Layer 10 of a small transformer language model trained on English Wikipedia (15 layers, counted from 0, width 96).
Take only the direct path to the model's output, skipping the later layers: a vector added to the residual stream pushes a token's score in proportion to its dot product with that token's output vector.

Output vectors of the tokens that the questions are about. A number n stands for (n - 500) times 0.0063.
"ꦁ": 733,237,449,192,65,469,565,550,287,583,391,372,536,706,709,646,590,572,261,342,338,460,831,319,445,436,747,444,369,562,311,434,784,623,719,599,675,113,739,631,857,138,320,256,675,696,323,537,193,461,823,674,278,707,836,241,583,526,397,607,639,147,891,769,264,530,532,626,454,421,799,812,48,841,614,693,679,547,135,414,279,342,638,362,977,209,380,321,270,187,653,648,654,729,204,325
"ana": 576,403,395,414,433,575,459,372,519,501,465,407,465,687,516,524,440,489,443,522,429,566,585,511,462,481,603,526,473,554,426,490,496,457,551,587,541,474,553,557,518,452,419,463,509,410,469,443,428,494,515,539,468,505,507,430,469,481,589,582,520,547,515,457,570,454,543,506,468,500,548,560,392,636,485,580,573,618,462,486,445,491,672,563,488,470,553,487,448,464,526,443,531,556,394,434
"---|---|---|---|": 562,433,515,525,356,530,472,582,496,447,434,521,514,489,523,524,497,491,390,496,562,423,685,438,567,484,513,409,384,544,548,504,445,507,532,456,441,430,558,529,663,440,476,433,631,623,460,435,431,515,641,480,541,543,615,477,528,538,406,461,687,369,593,604,506,489,460,390,495,560,624,487,426,474,602,600,585,499,376,428,316,396,525,490,561,443,449,427,508,531,487,531,507,650,435,400
"American": 564,402,376,414,384,418,481,489,469,503,490,352,590,718,503,477,607,498,346,478,385,417,604,527,330,463,572,457,407,549,539,588,578,615,561,612,472,442,588,584,506,245,506,367,464,639,371,528,335,588,554,636,411,539,649,446,581,557,408,578,457,390,571,553,382,569,616,483,548,498,563,538,317,601,584,497,591,562,342,394,471,480,599,440,530,455,494,477,517,553,663,448,550,574,451,484
"dge": 523,375,539,554,461,505,399,502,385,679,449,525,623,568,455,356,478,548,461,455,508,555,520,489,555,406,607,553,566,539,474,418,622,530,608,586,605,369,507,514,646,578,335,442,471,666,330,487,526,461,632,528,456,532,526,469,559,528,497,472,552,497,470,549,386,538,591,472,563,485,456,384,414,565,458,697,563,475,436,514,492,488,469,441,627,422,417,380,524,456,393,561,448,524,380,404
"à": 561,411,393,452,386,568,522,504,439,563,383,389,519,570,454,574,549,484,475,544,429,400,601,488,532,458,475,518,538,471,521,442,507,457,498,532,499,451,533,551,618,375,389,361,516,607,577,499,412,568,490,544,450,527,565,395,626,542,456,554,605,476,514,582,450,431,463,538,453,439,536,505,434,615,591,532,525,595,549,496,549,437,555,464,594,482,496,535,389,392,496,592,531,528,404,517
"்": 570,389,534,443,438,533,580,481,440,515,409,468,481,527,534,486,596,477,427,453,386,486,646,477,425,480,622,462,437,559,372,462,520,535,544,564,550,466,592,505,594,432,447,417,581,603,404,538,445,462,560,536,394,592,642,419,563,546,422,522,558,394,592,525,454,576,523,471,498,461,526,554,556,598,545,541,570,490,463,480,454,498,484,461,568,385,437,482,463,486,554,491,551,544,371,403
" Iran": 534,446,454,399,449,507,541,500,435,611,514,419,506,545,607,670,545,487,363,470,423,413,583,489,553,463,457,471,445,484,453,564,483,523,510,561,570,484,558,583,596,393,441,468,578,464,423,517,364,502,538,523,473,569,535,490,458,509,455,512,582,418,582,459,496,355,433,695,475,522,562,602,521,598,469,647,583,498,425,458,433,454,568,429,573,485,474,416,419,493,477,535,565,619,415,387
"style": 474,431,503,403,451,544,521,655,486,700,452,416,597,492,559,601,664,518,436,446,443,399,594,405,470,482,532,408,348,476,540,446,532,523,542,518,419,424,698,480,509,208,560,564,477,557,335,442,527,470,532,563,463,540,644,421,504,555,506,707,514,472,539,633,353,550,543,495,464,546,603,609,326,708,612,572,492,435,350,437,458,376,442,378,602,495,437,473,470,494,473,377,527,580,567,482
"ꦸ": 697,230,466,211,73,467,561,553,280,579,394,374,545,697,689,641,570,559,251,345,321,466,830,298,463,434,761,451,377,575,321,416,779,629,744,574,668,148,716,623,842,180,335,261,668,699,321,545,197,460,828,678,307,694,816,270,566,528,392,589,623,168,895,764,294,555,527,626,446,421,799,826,71,832,630,684,678,522,163,426,271,368,612,387,905,210,394,316,269,187,668,658,634,715,203,304
"ium": 488,473,559,386,334,566,575,639,401,550,391,478,455,585,497,486,516,543,397,416,449,439,601,386,531,409,581,450,566,322,457,493,454,471,492,455,488,493,448,543,607,450,517,563,623,562,432,516,519,477,460,512,407,521,661,367,616,503,520,546,555,395,592,579,493,419,458,494,505,389,582,467,410,596,585,597,720,565,403,521,491,403,482,490,611,481,597,514,446,381,597,459,580,393,523,584
"ction": 529,426,446,547,460,476,434,548,458,650,541,482,616,604,572,442,530,518,563,294,344,523,542,551,577,548,456,438,588,415,600,426,560,341,488,605,476,419,605,512,618,445,343,464,479,672,424,412,518,410,540,474,432,554,610,458,527,508,435,539,472,529,599,607,438,615,647,633,511,527,428,514,360,516,565,475,591,565,414,452,510,454,554,395,609,463,468,369,359,482,468,640,500,478,340,438
"aged": 430,440,522,504,397,565,383,501,582,429,399,520,613,576,485,582,584,458,378,498,437,335,682,501,541,492,539,527,352,346,431,525,586,582,573,533,656,342,570,484,498,550,517,472,591,618,464,440,279,547,423,476,441,523,628,344,436,517,464,631,540,404,423,565,460,425,505,429,434,398,550,615,317,623,508,610,486,659,414,617,352,535,431,567,685,454,599,383,439,538,645,611,491,577,471,501
"board": 503,475,319,391,383,492,493,563,444,642,501,420,486,382,403,536,625,618,461,504,438,482,583,439,428,570,480,505,400,503,354,378,583,332,540,618,695,413,496,475,467,477,487,450,584,592,446,519,413,547,555,597,470,516,619,419,563,561,524,560,471,502,384,589,385,425,535,577,406,539,547,655,371,633,590,512,597,558,476,497,427,589,550,507,726,473,402,507,465,532,563,572,394,526,468,333
"ing": 531,528,400,524,426,519,508,589,583,530,593,547,534,462,463,376,516,525,448,508,600,590,700,460,588,550,379,488,452,528,560,467,405,560,500,497,474,473,488,364,518,580,509,417,555,439,531,585,384,514,443,542,464,491,527,333,463,491,438,395,491,509,520,436,544,477,461,482,492,539,480,584,453,558,491,675,546,551,444,487,544,542,445,547,548,420,518,518,469,502,566,410,397,424,503,573
"o": 436,472,553,485,566,428,509,436,444,470,407,468,455,555,434,438,566,614,505,424,562,442,519,548,516,531,540,555,543,552,391,549,457,431,435,545,515,590,620,455,557,545,383,479,541,456,499,429,540,570,452,415,587,471,483,416,417,516,554,455,557,539,450,497,571,481,514,463,496,518,460,453,488,564,534,518,484,578,527,388,491,532,562,559,541,529,460,551,467,503,564,414,431,497,468,623
"ă": 606,398,522,377,431,520,528,488,481,498,426,462,472,573,527,512,471,435,462,384,399,502,616,513,470,445,496,443,491,461,467,435,541,477,647,595,606,472,515,548,612,384,405,496,624,530,524,501,409,585,576,566,326,517,631,421,599,525,464,543,498,447,629,569,520,423,486,484,408,504,532,574,419,628,551,546,461,504,513,423,438,441,552,470,603,453,559,451,430,337,489,540,618,538,455,553
"ance": 580,470,505,561,459,522,415,426,473,591,570,533,407,454,475,507,415,642,295,445,461,633,678,478,527,474,513,377,466,551,579,363,351,556,575,511,642,404,573,570,604,538,517,368,508,474,468,669,314,547,459,561,407,525,582,372,486,579,550,507,528,489,505,636,511,533,483,484,398,396,451,557,436,592,538,589,571,470,493,497,505,323,537,543,616,521,392,405,433,562,530,369,560,433,413,635
"udi": 537,394,582,357,473,443,470,618,540,538,500,446,485,579,614,558,627,570,440,447,345,491,668,570,429,448,439,546,412,649,469,493,583,360,543,553,602,424,530,463,563,522,439,417,599,502,445,503,419,540,528,566,429,508,561,468,522,543,480,547,626,455,491,643,303,407,614,524,578,373,455,505,392,553,616,473,376,582,517,532,476,383,458,495,614,390,482,443,407,414,630,423,586,552,414,482
"ain": 557,439,441,395,427,622,500,466,510,648,372,354,366,654,589,527,495,461,423,529,578,532,650,418,558,388,436,527,553,569,495,521,565,533,606,664,512,418,627,564,495,464,428,308,512,412,340,604,384,557,553,633,456,505,555,442,545,499,566,405,615,473,431,495,526,448,512,417,412,394,530,647,464,610,426,536,552,541,533,566,506,413,449,454,521,417,544,350,389,547,521,532,444,639,433,556

Output weights of attention head 2. The head adds the sum of these rows, row i times number i of z. A number n stands for (n - 500) times 0.00065.
o0: 599,299,457,631,391,665,504,515,437,583,616,670,491,502,414,668,346,349,466,614,299,309,433,450,577,632,620,718,691,325,523,574,412,500,383,561,622,565,327,485,307,454,584,266,444,611,566,597,482,435,621,592,428,473,769,290,381,498,144,500,648,439,487,256,548,516,661,930,588,439,602,499,304,368,604,554,444,605,443,523,432,480,439,499,363,522,430,552,171,683,492,654,530,600,339,418
o1: 514,610,475,574,334,436,396,429,299,576,640,650,386,490,545,609,612,734,490,262,511,716,428,610,635,412,619,438,847,667,376,618,294,534,426,462,404,628,519,499,561,452,584,458,130,323,640,609,497,505,642,693,191,343,396,499,530,428,440,350,384,631,368,652,341,653,427,435,636,405,394,356,328,372,560,630,758,528,428,480,618,549,541,222,518,468,411,511,515,709,579,504,490,478,519,605
o2: 764,393,635,390,537,630,654,351,525,416,420,568,270,269,376,602,559,489,311,529,546,628,304,665,407,434,367,414,419,271,708,631,76,419,588,418,523,595,509,499,571,487,565,413,769,442,395,601,293,434,448,631,571,424,626,424,461,638,310,437,517,435,740,592,599,304,547,358,547,733,356,477,428,615,538,430,570,530,547,381,635,440,382,406,593,683,471,677,596,708,544,535,519,371,403,511
o3: 662,417,438,255,477,808,438,500,552,373,483,363,687,589,545,440,561,387,677,489,705,570,435,487,198,691,535,474,531,671,577,336,370,673,394,641,553,578,556,498,741,505,373,481,637,619,416,403,677,457,428,500,561,262,627,641,600,311,517,309,421,458,551,538,552,621,507,352,277,237,323,635,503,658,606,635,307,706,384,469,535,532,492,568,483,492,582,692,396,460,434,549,219,586,122,525
o4: 523,576,471,481,411,652,615,678,386,421,468,734,654,295,402,809,504,327,486,496,429,231,667,625,346,297,498,213,584,532,710,476,573,519,337,473,430,775,583,310,585,295,438,715,443,258,396,346,288,629,418,590,728,425,376,638,688,420,600,334,398,488,829,413,506,489,553,397,422,492,705,244,555,495,588,424,667,554,518,521,500,456,434,599,398,547,503,453,375,390,359,650,593,580,600,629
o5: 579,421,489,591,682,266,620,457,539,683,606,507,396,481,407,591,464,638,311,649,666,336,439,484,486,374,464,554,405,413,553,357,562,588,524,500,461,441,496,198,520,482,352,492,567,418,397,519,529,418,687,507,813,269,550,524,338,615,481,606,553,696,453,442,657,342,539,669,383,382,302,307,457,514,745,530,479,677,305,571,454,397,640,518,841,538,521,454,694,388,550,670,369,493,204,530
o6: 480,216,531,436,446,474,545,667,561,598,612,442,543,560,290,673,723,413,581,457,511,394,479,393,361,549,302,518,552,249,539,396,218,714,453,595,545,499,506,401,835,399,437,423,608,545,358,708,542,681,534,409,550,553,487,478,492,383,647,538,816,763,482,580,498,527,516,466,175,516,336,543,659,495,377,432,375,641,576,375,633,621,498,455,373,519,262,628,659,620,328,348,580,404,489,563
o7: 655,344,579,491,603,566,300,478,434,395,411,695,462,353,732,418,466,406,362,513,594,632,505,295,436,556,427,328,596,667,570,638,632,588,439,586,551,316,342,536,512,578,628,425,390,427,101,682,788,550,637,364,544,471,293,550,607,436,584,469,606,561,691,552,445,750,238,624,520,437,454,489,442,677,692,447,411,463,395,553,508,326,286,535,540,514,393,454,380,497,679,361,417,619,400,591
o8: 369,495,630,271,484,484,356,518,214,739,199,580,520,626,622,368,445,593,624,619,507,363,677,338,481,307,612,575,465,398,484,390,303,576,308,315,342,280,425,556,586,612,725,512,542,615,650,693,433,614,618,386,443,660,415,466,979,727,601,449,642,378,669,499,676,531,584,280,295,554,557,532,529,155,555,571,353,589,513,489,504,477,442,629,567,342,464,621,527,573,504,524,665,305,389,369
o9: 540,644,391,466,520,657,458,527,331,545,340,302,570,548,351,394,596,620,483,291,548,261,523,974,319,543,619,242,657,657,396,695,639,583,469,560,355,355,428,719,749,567,474,636,580,541,512,641,583,352,596,366,633,556,476,486,389,421,467,480,512,411,307,441,705,365,337,554,522,542,583,583,417,450,596,478,349,238,598,316,500,322,658,443,491,579,648,596,514,258,618,261,419,622,436,620
o10: 423,341,630,460,528,680,490,609,382,452,382,664,339,497,721,456,519,518,510,351,236,390,375,543,182,717,185,360,373,714,596,639,471,464,402,527,682,665,582,382,344,539,640,559,374,613,465,551,443,619,588,368,358,561,595,301,548,642,499,528,547,446,314,608,778,572,875,501,372,542,314,645,430,564,576,529,516,461,579,770,609,284,406,419,386,533,590,296,524,542,606,584,494,455,485,515
o11: 505,683,368,461,365,466,461,741,480,506,555,638,578,544,273,279,484,363,450,319,612,669,351,270,419,486,631,445,674,456,657,421,556,374,527,422,395,609,652,501,462,358,311,371,587,293,605,539,595,320,686,716,584,579,536,290,862,602,586,600,737,474,578,580,569,383,480,538,605,487,252,476,507,139,369,511,680,582,667,356,467,435,476,669,527,306,595,296,540,644,658,303,601,346,502,555
o12: 615,152,665,567,665,309,617,271,272,332,292,286,597,304,467,347,248,624,581,439,648,403,208,580,432,640,405,548,491,537,468,377,463,566,428,543,700,501,544,691,404,645,441,490,491,639,664,652,332,485,541,332,260,523,41,370,655,208,570,556,346,635,632,428,630,496,640,658,630,598,545,594,668,433,498,565,414,690,454,705,612,355,628,474,781,497,518,405,740,495,351,796,665,431,384,450
o13: 564,307,492,486,591,396,677,321,478,337,712,597,483,638,553,440,628,468,488,503,473,325,339,574,534,448,589,674,364,654,599,437,337,504,128,488,496,312,431,478,392,407,356,432,782,525,575,333,463,652,795,743,568,675,149,563,703,518,551,362,554,499,494,723,503,391,530,521,788,537,462,286,472,431,293,355,363,575,555,394,374,681,562,586,777,500,500,399,431,378,499,669,551,316,496,580
o14: 344,481,324,268,369,398,507,355,688,503,787,709,476,488,566,358,510,432,465,474,454,424,554,417,351,584,364,353,519,466,230,539,681,580,383,311,244,387,543,420,631,358,346,511,622,370,633,523,824,556,527,578,516,435,386,432,471,500,430,401,313,260,423,408,453,723,677,452,628,662,458,535,619,537,576,435,618,420,372,554,802,565,778,672,481,475,518,788,604,695,522,610,629,591,543,294
o15: 531,406,568,518,370,583,591,593,413,606,593,350,371,280,611,553,157,433,511,671,278,376,517,631,416,456,541,722,598,628,566,290,509,457,758,480,746,435,230,475,585,437,462,646,321,395,479,513,444,489,422,546,302,665,403,748,725,589,456,536,398,480,444,504,265,508,242,731,553,627,505,226,414,711,371,354,616,475,456,434,607,574,555,541,603,714,686,374,481,466,565,590,576,494,403,459
o16: 666,280,618,420,416,538,333,500,696,318,580,380,433,477,587,612,344,511,610,366,323,657,576,363,558,528,435,690,605,389,753,693,522,454,472,538,440,785,493,608,643,426,445,429,440,362,491,568,670,540,420,441,400,336,501,337,589,498,505,774,471,470,227,590,625,277,418,521,387,627,589,408,425,599,410,524,749,550,684,425,275,294,454,496,422,410,698,379,450,572,447,719,603,396,601,327
o17: 693,684,487,398,467,429,340,437,582,520,627,470,346,512,630,418,371,587,681,649,778,505,315,358,483,585,423,556,655,466,417,732,623,644,363,562,470,246,282,425,476,575,570,772,498,696,519,399,511,612,735,597,271,461,344,330,336,482,207,451,497,622,513,463,551,353,384,549,554,591,408,637,415,441,551,501,661,517,539,430,516,424,515,441,429,552,475,576,532,256,649,545,561,442,482,568
o18: 592,696,259,377,463,695,499,456,544,366,757,496,564,446,377,548,265,615,491,523,373,464,287,275,532,303,402,532,617,387,489,342,511,365,433,479,486,440,388,772,554,648,394,474,451,544,514,513,311,419,578,661,622,577,627,457,422,498,651,547,550,848,209,522,388,473,417,420,468,559,538,708,448,625,526,596,580,444,492,507,597,488,762,358,725,580,474,288,405,491,464,504,607,379,519,653
o19: 272,702,408,692,623,312,573,614,454,374,525,445,664,440,588,564,455,499,643,458,472,541,573,191,676,374,531,595,506,503,524,465,443,201,507,484,690,464,500,663,488,445,516,563,573,496,530,507,404,705,479,377,772,383,514,486,454,448,617,433,400,398,423,573,603,268,456,532,622,477,339,475,391,535,654,668,372,583,582,397,240,425,535,601,577,398,608,607,392,492,531,657,387,489,216,665
o20: 534,562,614,445,441,358,677,477,212,408,362,471,333,357,723,408,333,526,800,593,494,421,557,689,843,327,564,188,551,527,504,441,516,351,645,655,522,450,422,321,441,320,157,678,570,376,693,444,450,524,466,360,739,599,529,778,535,481,431,538,516,569,531,410,587,489,385,416,445,281,402,481,665,595,545,611,567,691,526,673,551,419,563,150,525,723,473,590,477,454,590,456,600,523,509,305
o21: 336,284,198,415,516,721,562,599,488,444,727,548,673,396,505,311,577,458,584,410,627,677,659,199,521,255,466,604,554,625,674,449,539,748,699,609,525,502,481,482,657,556,564,362,535,769,448,618,209,622,564,716,454,592,373,498,403,541,310,436,220,516,426,500,717,539,450,701,508,520,561,491,331,607,565,381,545,334,559,427,519,382,502,617,494,299,455,265,632,418,545,298,391,403,641,411
o22: 434,387,386,556,406,375,529,380,755,499,393,489,408,235,785,544,465,615,503,710,577,287,565,561,660,386,428,386,789,321,483,399,432,452,572,534,435,415,502,542,636,482,553,609,572,497,648,452,603,446,616,595,538,305,398,474,661,560,713,537,604,513,427,644,836,551,601,749,435,379,496,659,450,557,397,404,429,413,452,603,350,512,641,353,512,303,524,516,326,419,220,477,514,383,473,430
o23: 468,453,530,539,559,587,406,702,486,393,416,602,382,482,481,524,457,462,631,602,568,487,678,445,460,448,847,326,448,332,439,720,488,526,562,579,364,426,248,474,471,329,503,462,723,362,638,292,321,414,653,631,616,242,409,652,545,495,576,583,407,799,491,515,466,449,678,320,668,322,316,555,696,253,459,630,480,378,464,637,576,422,518,643,704,764,697,353,358,467,746,403,337,300,412,517
o24: 469,536,477,482,508,551,650,488,381,600,567,640,573,442,470,547,783,635,506,279,508,450,402,359,708,717,440,400,383,437,562,505,557,430,515,597,476,429,394,487,548,563,468,580,508,733,440,824,639,130,430,550,326,400,375,512,562,659,504,360,552,604,433,481,551,607,552,467,659,613,415,315,482,396,440,372,417,286,417,437,435,605,344,498,518,390,456,658,591,680,718,753,512,181,464,432
o25: 473,448,565,247,602,701,619,385,285,476,513,532,412,465,351,564,583,580,537,473,530,112,450,589,592,383,441,551,675,447,189,645,666,531,577,277,673,497,375,458,453,644,516,330,494,461,499,538,677,431,664,500,588,457,368,246,352,519,412,593,404,504,746,326,658,581,298,728,689,595,414,471,376,578,411,463,647,696,544,358,657,655,468,715,466,583,630,336,582,250,423,369,338,522,581,624
o26: 726,508,552,330,366,453,342,524,590,399,433,524,716,362,371,520,615,555,659,397,534,333,576,553,547,652,654,744,548,536,451,342,455,600,220,653,642,441,606,463,531,719,303,632,445,317,638,622,449,219,387,327,611,837,575,330,607,640,625,477,412,432,428,350,740,760,495,337,560,302,311,451,317,652,555,564,499,308,170,394,501,489,406,537,216,423,612,557,527,652,477,545,378,601,576,670
o27: 27,640,410,423,489,438,385,427,505,723,560,463,362,486,309,730,431,356,647,435,464,321,376,624,620,569,572,607,575,436,644,374,572,455,481,423,288,593,721,381,683,302,317,511,539,839,329,410,373,770,629,299,266,553,612,472,442,724,454,342,421,524,367,622,585,782,435,553,476,430,617,514,627,719,463,199,499,460,238,386,607,478,561,682,550,634,333,572,352,541,894,474,370,472,468,786
o28: 642,638,269,443,443,284,418,375,391,670,556,213,651,280,663,803,540,299,536,399,477,398,700,428,688,550,402,393,576,355,758,479,449,684,485,477,627,364,702,445,434,492,624,605,130,460,554,489,442,593,407,687,297,520,446,528,511,261,281,420,516,631,642,586,509,341,590,575,547,388,429,576,614,611,494,382,529,527,255,676,494,571,259,528,792,526,636,545,556,431,802,447,601,552,308,528
o29: 564,342,433,584,505,425,511,456,589,428,493,465,560,481,675,559,342,284,317,559,703,616,411,373,624,163,464,345,535,404,399,474,523,594,612,317,357,279,502,597,249,355,545,699,446,606,441,666,615,446,872,392,477,782,729,428,527,341,454,619,527,603,403,466,673,631,423,316,498,291,750,271,648,779,504,837,506,464,624,610,346,582,548,575,155,570,565,570,569,419,377,668,283,272,532,518
o30: 533,416,237,565,724,421,210,456,362,758,585,218,567,328,475,328,459,439,512,364,823,678,680,576,226,278,600,532,470,780,463,571,677,281,594,503,669,384,419,373,411,675,624,340,540,531,415,496,868,554,398,729,741,365,720,550,628,551,531,655,515,389,467,388,520,716,585,400,241,438,440,459,329,724,417,363,458,365,325,509,449,324,317,619,592,410,578,336,429,489,466,807,509,401,787,546
o31: 274,595,693,483,410,597,430,354,554,510,653,595,519,168,459,594,554,545,238,336,584,659,555,464,606,496,592,460,831,411,549,567,675,657,823,451,458,531,562,669,342,456,428,597,556,634,449,494,515,411,442,571,502,524,432,579,581,491,549,221,525,470,530,587,461,639,448,289,533,218,483,701,420,359,620,520,322,653,507,567,382,491,483,387,617,618,424,599,375,623,105,345,428,425,572,468

Each question shows a token from some text and the vector z that the head gathered there. A number n stands for (n - 500) times 0.0074.

"ki": 486,400,574,620,593,528,654,469,380,511,508,520,639,514,340,523,570,354,476,563,546,374,467,508,377,484,371,246,520,341,578,313
Which of these tokens does it push up most? "udi"

" family": 510,506,608,465,528,474,487,420,563,448,578,552,459,509,490,513,448,428,526,524,551,524,501,438,504,508,574,456,471,593,536,482
Which of these tokens does it push down most? "ꦁ"

"ck": 523,467,577,517,513,531,479,468,522,495,514,505,516,496,517,504,473,479,524,500,516,487,497,436,497,510,517,462,500,551,539,432
Which of these tokens does it push up most? "ꦁ"

".": 488,490,599,595,523,453,522,470,557,548,524,541,477,409,463,439,515,545,487,518,474,507,529,460,487,512,529,508,505,582,500,471
Which of these tokens does it push up most? "ium"

" Ra": 629,391,656,441,495,525,573,447,417,600,580,445,496,439,228,424,608,358,608,590,485,553,445,413,479,406,459,308,467,511,321,374
Which two tokens does it push up most, strongest first? " Iran", "aged"

"a": 546,470,596,493,591,550,542,500,521,478,530,479,557,518,533,529,495,443,542,492,522,458,509,435,496,522,472,436,521,535,511,397
Which three tokens does it push up most, strongest first? " Iran", "à", "ă"

"ation": 473,471,529,539,438,497,503,442,539,492,557,511,495,481,466,469,468,497,544,541,539,546,521,428,507,496,515,526,495,512,514,484
Which of these tokens does it push up most? "board"

"ō": 693,323,707,778,670,716,823,509,397,701,428,676,718,795,352,628,572,215,583,703,632,248,611,769,233,466,379,129,306,187,435,296
Which of these tokens does it push down most? "style"

")": 508,446,611,549,472,472,508,447,556,496,557,530,520,487,397,484,480,455,479,548,586,484,518,421,475,506,554,426,445,485,547,488
Which of these tokens does it push up most? "ă"

"ing": 477,534,560,490,457,481,525,447,494,527,414,533,472,482,494,475,495,571,609,485,472,564,509,445,503,506,494,552,554,528,431,468
Which of these tokens does it push up most? "ing"

",": 325,517,570,472,450,471,512,440,682,392,511,616,457,505,522,313,531,616,539,468,547,625,460,523,536,516,466,445,480,456,538,402
Which two tokens does it push up most, strongest first? "ing", "ium"

";": 479,443,540,549,447,474,458,409,520,483,535,561,487,443,472,506,449,489,536,525,526,537,484,467,420,483,508,475,461,570,506,462
Which of these tokens does it push down most? "ction"

" ": 527,580,530,397,473,517,513,373,432,423,613,588,539,519,581,523,635,483,554,438,489,520,603,495,569,503,533,504,399,338,501,464
Which two tokens does it push up most, strongest first? "ction", "board"

"op": 474,503,608,483,466,491,461,498,534,534,506,533,465,441,534,467,594,515,562,542,385,575,455,462,511,425,487,564,509,543,442,487
Which two tokens does it push up most, strongest first? "ance", "American"

" 2014": 298,504,585,420,468,462,447,406,733,312,494,624,484,522,547,299,525,649,532,423,507,615,496,522,491,568,492,364,439,488,578,355
Which two tokens does it push up most, strongest first? "ing", "ium"

"at": 490,452,541,544,463,478,466,412,513,484,534,560,460,423,464,479,464,477,535,525,521,540,493,472,407,474,509,470,484,550,487,477
Which of these tokens does it push down most? "ction"

"o": 486,465,521,549,443,502,504,432,517,507,568,492,507,472,474,483,474,485,539,557,513,527,528,429,492,509,523,535,474,515,502,476
Which three tokens does it push up most, strongest first? "board", "aged", "o"

" Bu": 462,324,481,571,581,508,532,480,431,543,440,510,538,532,351,492,645,447,459,630,515,286,457,633,426,468,368,280,502,302,455,381
Which of these tokens does it push up most? "udi"

"ur": 513,418,575,556,486,478,480,428,496,457,564,555,463,436,425,493,520,455,589,580,513,552,584,413,401,524,600,504,460,501,453,488
Which of these tokens does it push up most? "aged"

"en": 464,472,538,548,458,425,494,443,499,497,521,511,532,458,486,510,462,460,527,511,510,541,521,452,451,493,483,503,462,549,498,517
Which of these tokens does it push down most? "udi"

" father": 492,484,566,516,468,458,474,434,521,488,536,542,455,476,474,496,457,468,564,557,516,551,496,443,457,496,539,472,477,596,501,491
Which of these tokens does it push up most? "ance"

"s": 519,473,602,481,456,482,459,488,497,508,585,548,518,420,488,555,544,469,558,513,498,470,481,392,524,472,537,440,468,543,490,463
Which of these tokens does it push up most? "ance"

" school": 623,511,645,420,493,501,508,392,433,425,519,535,444,498,512,491,459,410,654,562,478,557,465,409,460,425,526,503,584,562,483,467
Which of these tokens does it push up most? "ance"

"-": 470,452,609,504,464,475,489,438,526,510,534,567,475,464,457,510,510,532,541,500,549,526,498,467,446,523,471,424,486,562,515,443
Which two tokens does it push up most, strongest first? "ă", "ium"

" Jan": 558,431,613,547,493,506,503,425,574,436,699,461,542,445,386,452,483,350,520,544,595,476,542,465,413,396,586,521,409,551,579,480
Which two tokens does it push up most, strongest first? "aged", "ance"

"za": 429,452,415,545,388,610,646,343,437,705,511,600,651,483,349,577,583,230,441,559,558,446,636,638,394,401,408,446,575,387,656,326
Which of these tokens does it push up most? "udi"

"on": 505,442,548,560,487,499,513,493,488,525,550,494,495,495,432,530,493,457,507,515,511,468,497,483,463,509,458,424,514,462,534,424
Which two tokens does it push up most, strongest first? "udi", "ă"

" a": 495,437,524,536,437,461,450,394,523,498,539,544,428,442,455,460,448,477,544,520,510,572,512,485,420,502,525,493,452,570,507,479
Which of these tokens does it push down most? "ction"

" S": 496,439,495,551,546,476,545,517,501,560,561,388,568,566,451,516,532,431,552,638,441,569,565,437,431,379,414,448,493,395,554,390
Which of these tokens does it push down most? "ium"

"ly": 507,507,565,572,537,427,493,463,591,536,487,540,429,413,475,390,464,459,475,490,460,510,505,455,467,433,514,568,559,525,460,536
Which of these tokens does it push up most? "style"

"n": 503,459,515,558,487,459,502,401,513,619,535,506,561,472,516,546,494,396,513,539,554,507,501,395,422,364,517,488,421,571,446,381
Which of these tokens does it push down most? "ing"

"di": 443,437,551,512,452,460,568,415,522,539,458,514,524,482,427,497,518,453,520,550,538,539,506,479,486,445,555,531,519,536,419,431
Which two tokens does it push up most, strongest first? "à", "ă"

"hi": 439,321,483,610,620,537,600,510,335,485,474,516,650,666,301,496,727,454,461,651,488,222,431,621,431,467,306,169,495,222,469,326
Which of these tokens does it push up most? "udi"

"\n": 494,463,564,515,460,481,474,441,516,509,551,530,468,467,475,511,488,523,542,528,533,519,504,443,455,510,485,461,491,548,505,460
Which of these tokens does it push up most? "ă"

" 2015": 494,432,610,478,489,499,471,412,486,532,485,522,494,441,513,454,531,529,540,446,565,545,539,416,398,503,486,417,455,581,544,442
Which of these tokens does it push down most? "ction"

"ion": 530,490,505,477,533,547,420,353,438,455,561,484,392,341,473,534,605,470,529,663,730,466,533,504,414,555,509,572,492,434,372,429
Which of these tokens does it push up most? " Iran"

"z": 472,475,479,523,555,581,682,488,610,508,436,594,679,473,551,482,603,342,417,469,511,414,493,584,497,433,441,508,443,388,531,464
Which two tokens does it push up most, strongest first? "o", "à"

"el": 587,489,594,451,616,558,569,514,520,453,538,499,572,505,533,519,481,423,550,481,507,425,500,422,522,534,465,429,516,597,487,410
Which two tokens does it push up most, strongest first? " Iran", "à"

"ud": 550,412,484,635,444,626,498,501,466,619,400,454,599,483,433,404,585,449,420,598,504,366,575,495,289,456,379,419,491,346,460,339
Which of these tokens does it push up most? "ana"

"ally": 509,500,590,523,543,468,535,466,521,574,482,555,444,449,470,446,549,582,471,478,405,521,548,457,523,560,503,503,506,553,511,458
Which of these tokens does it push up most? "ium"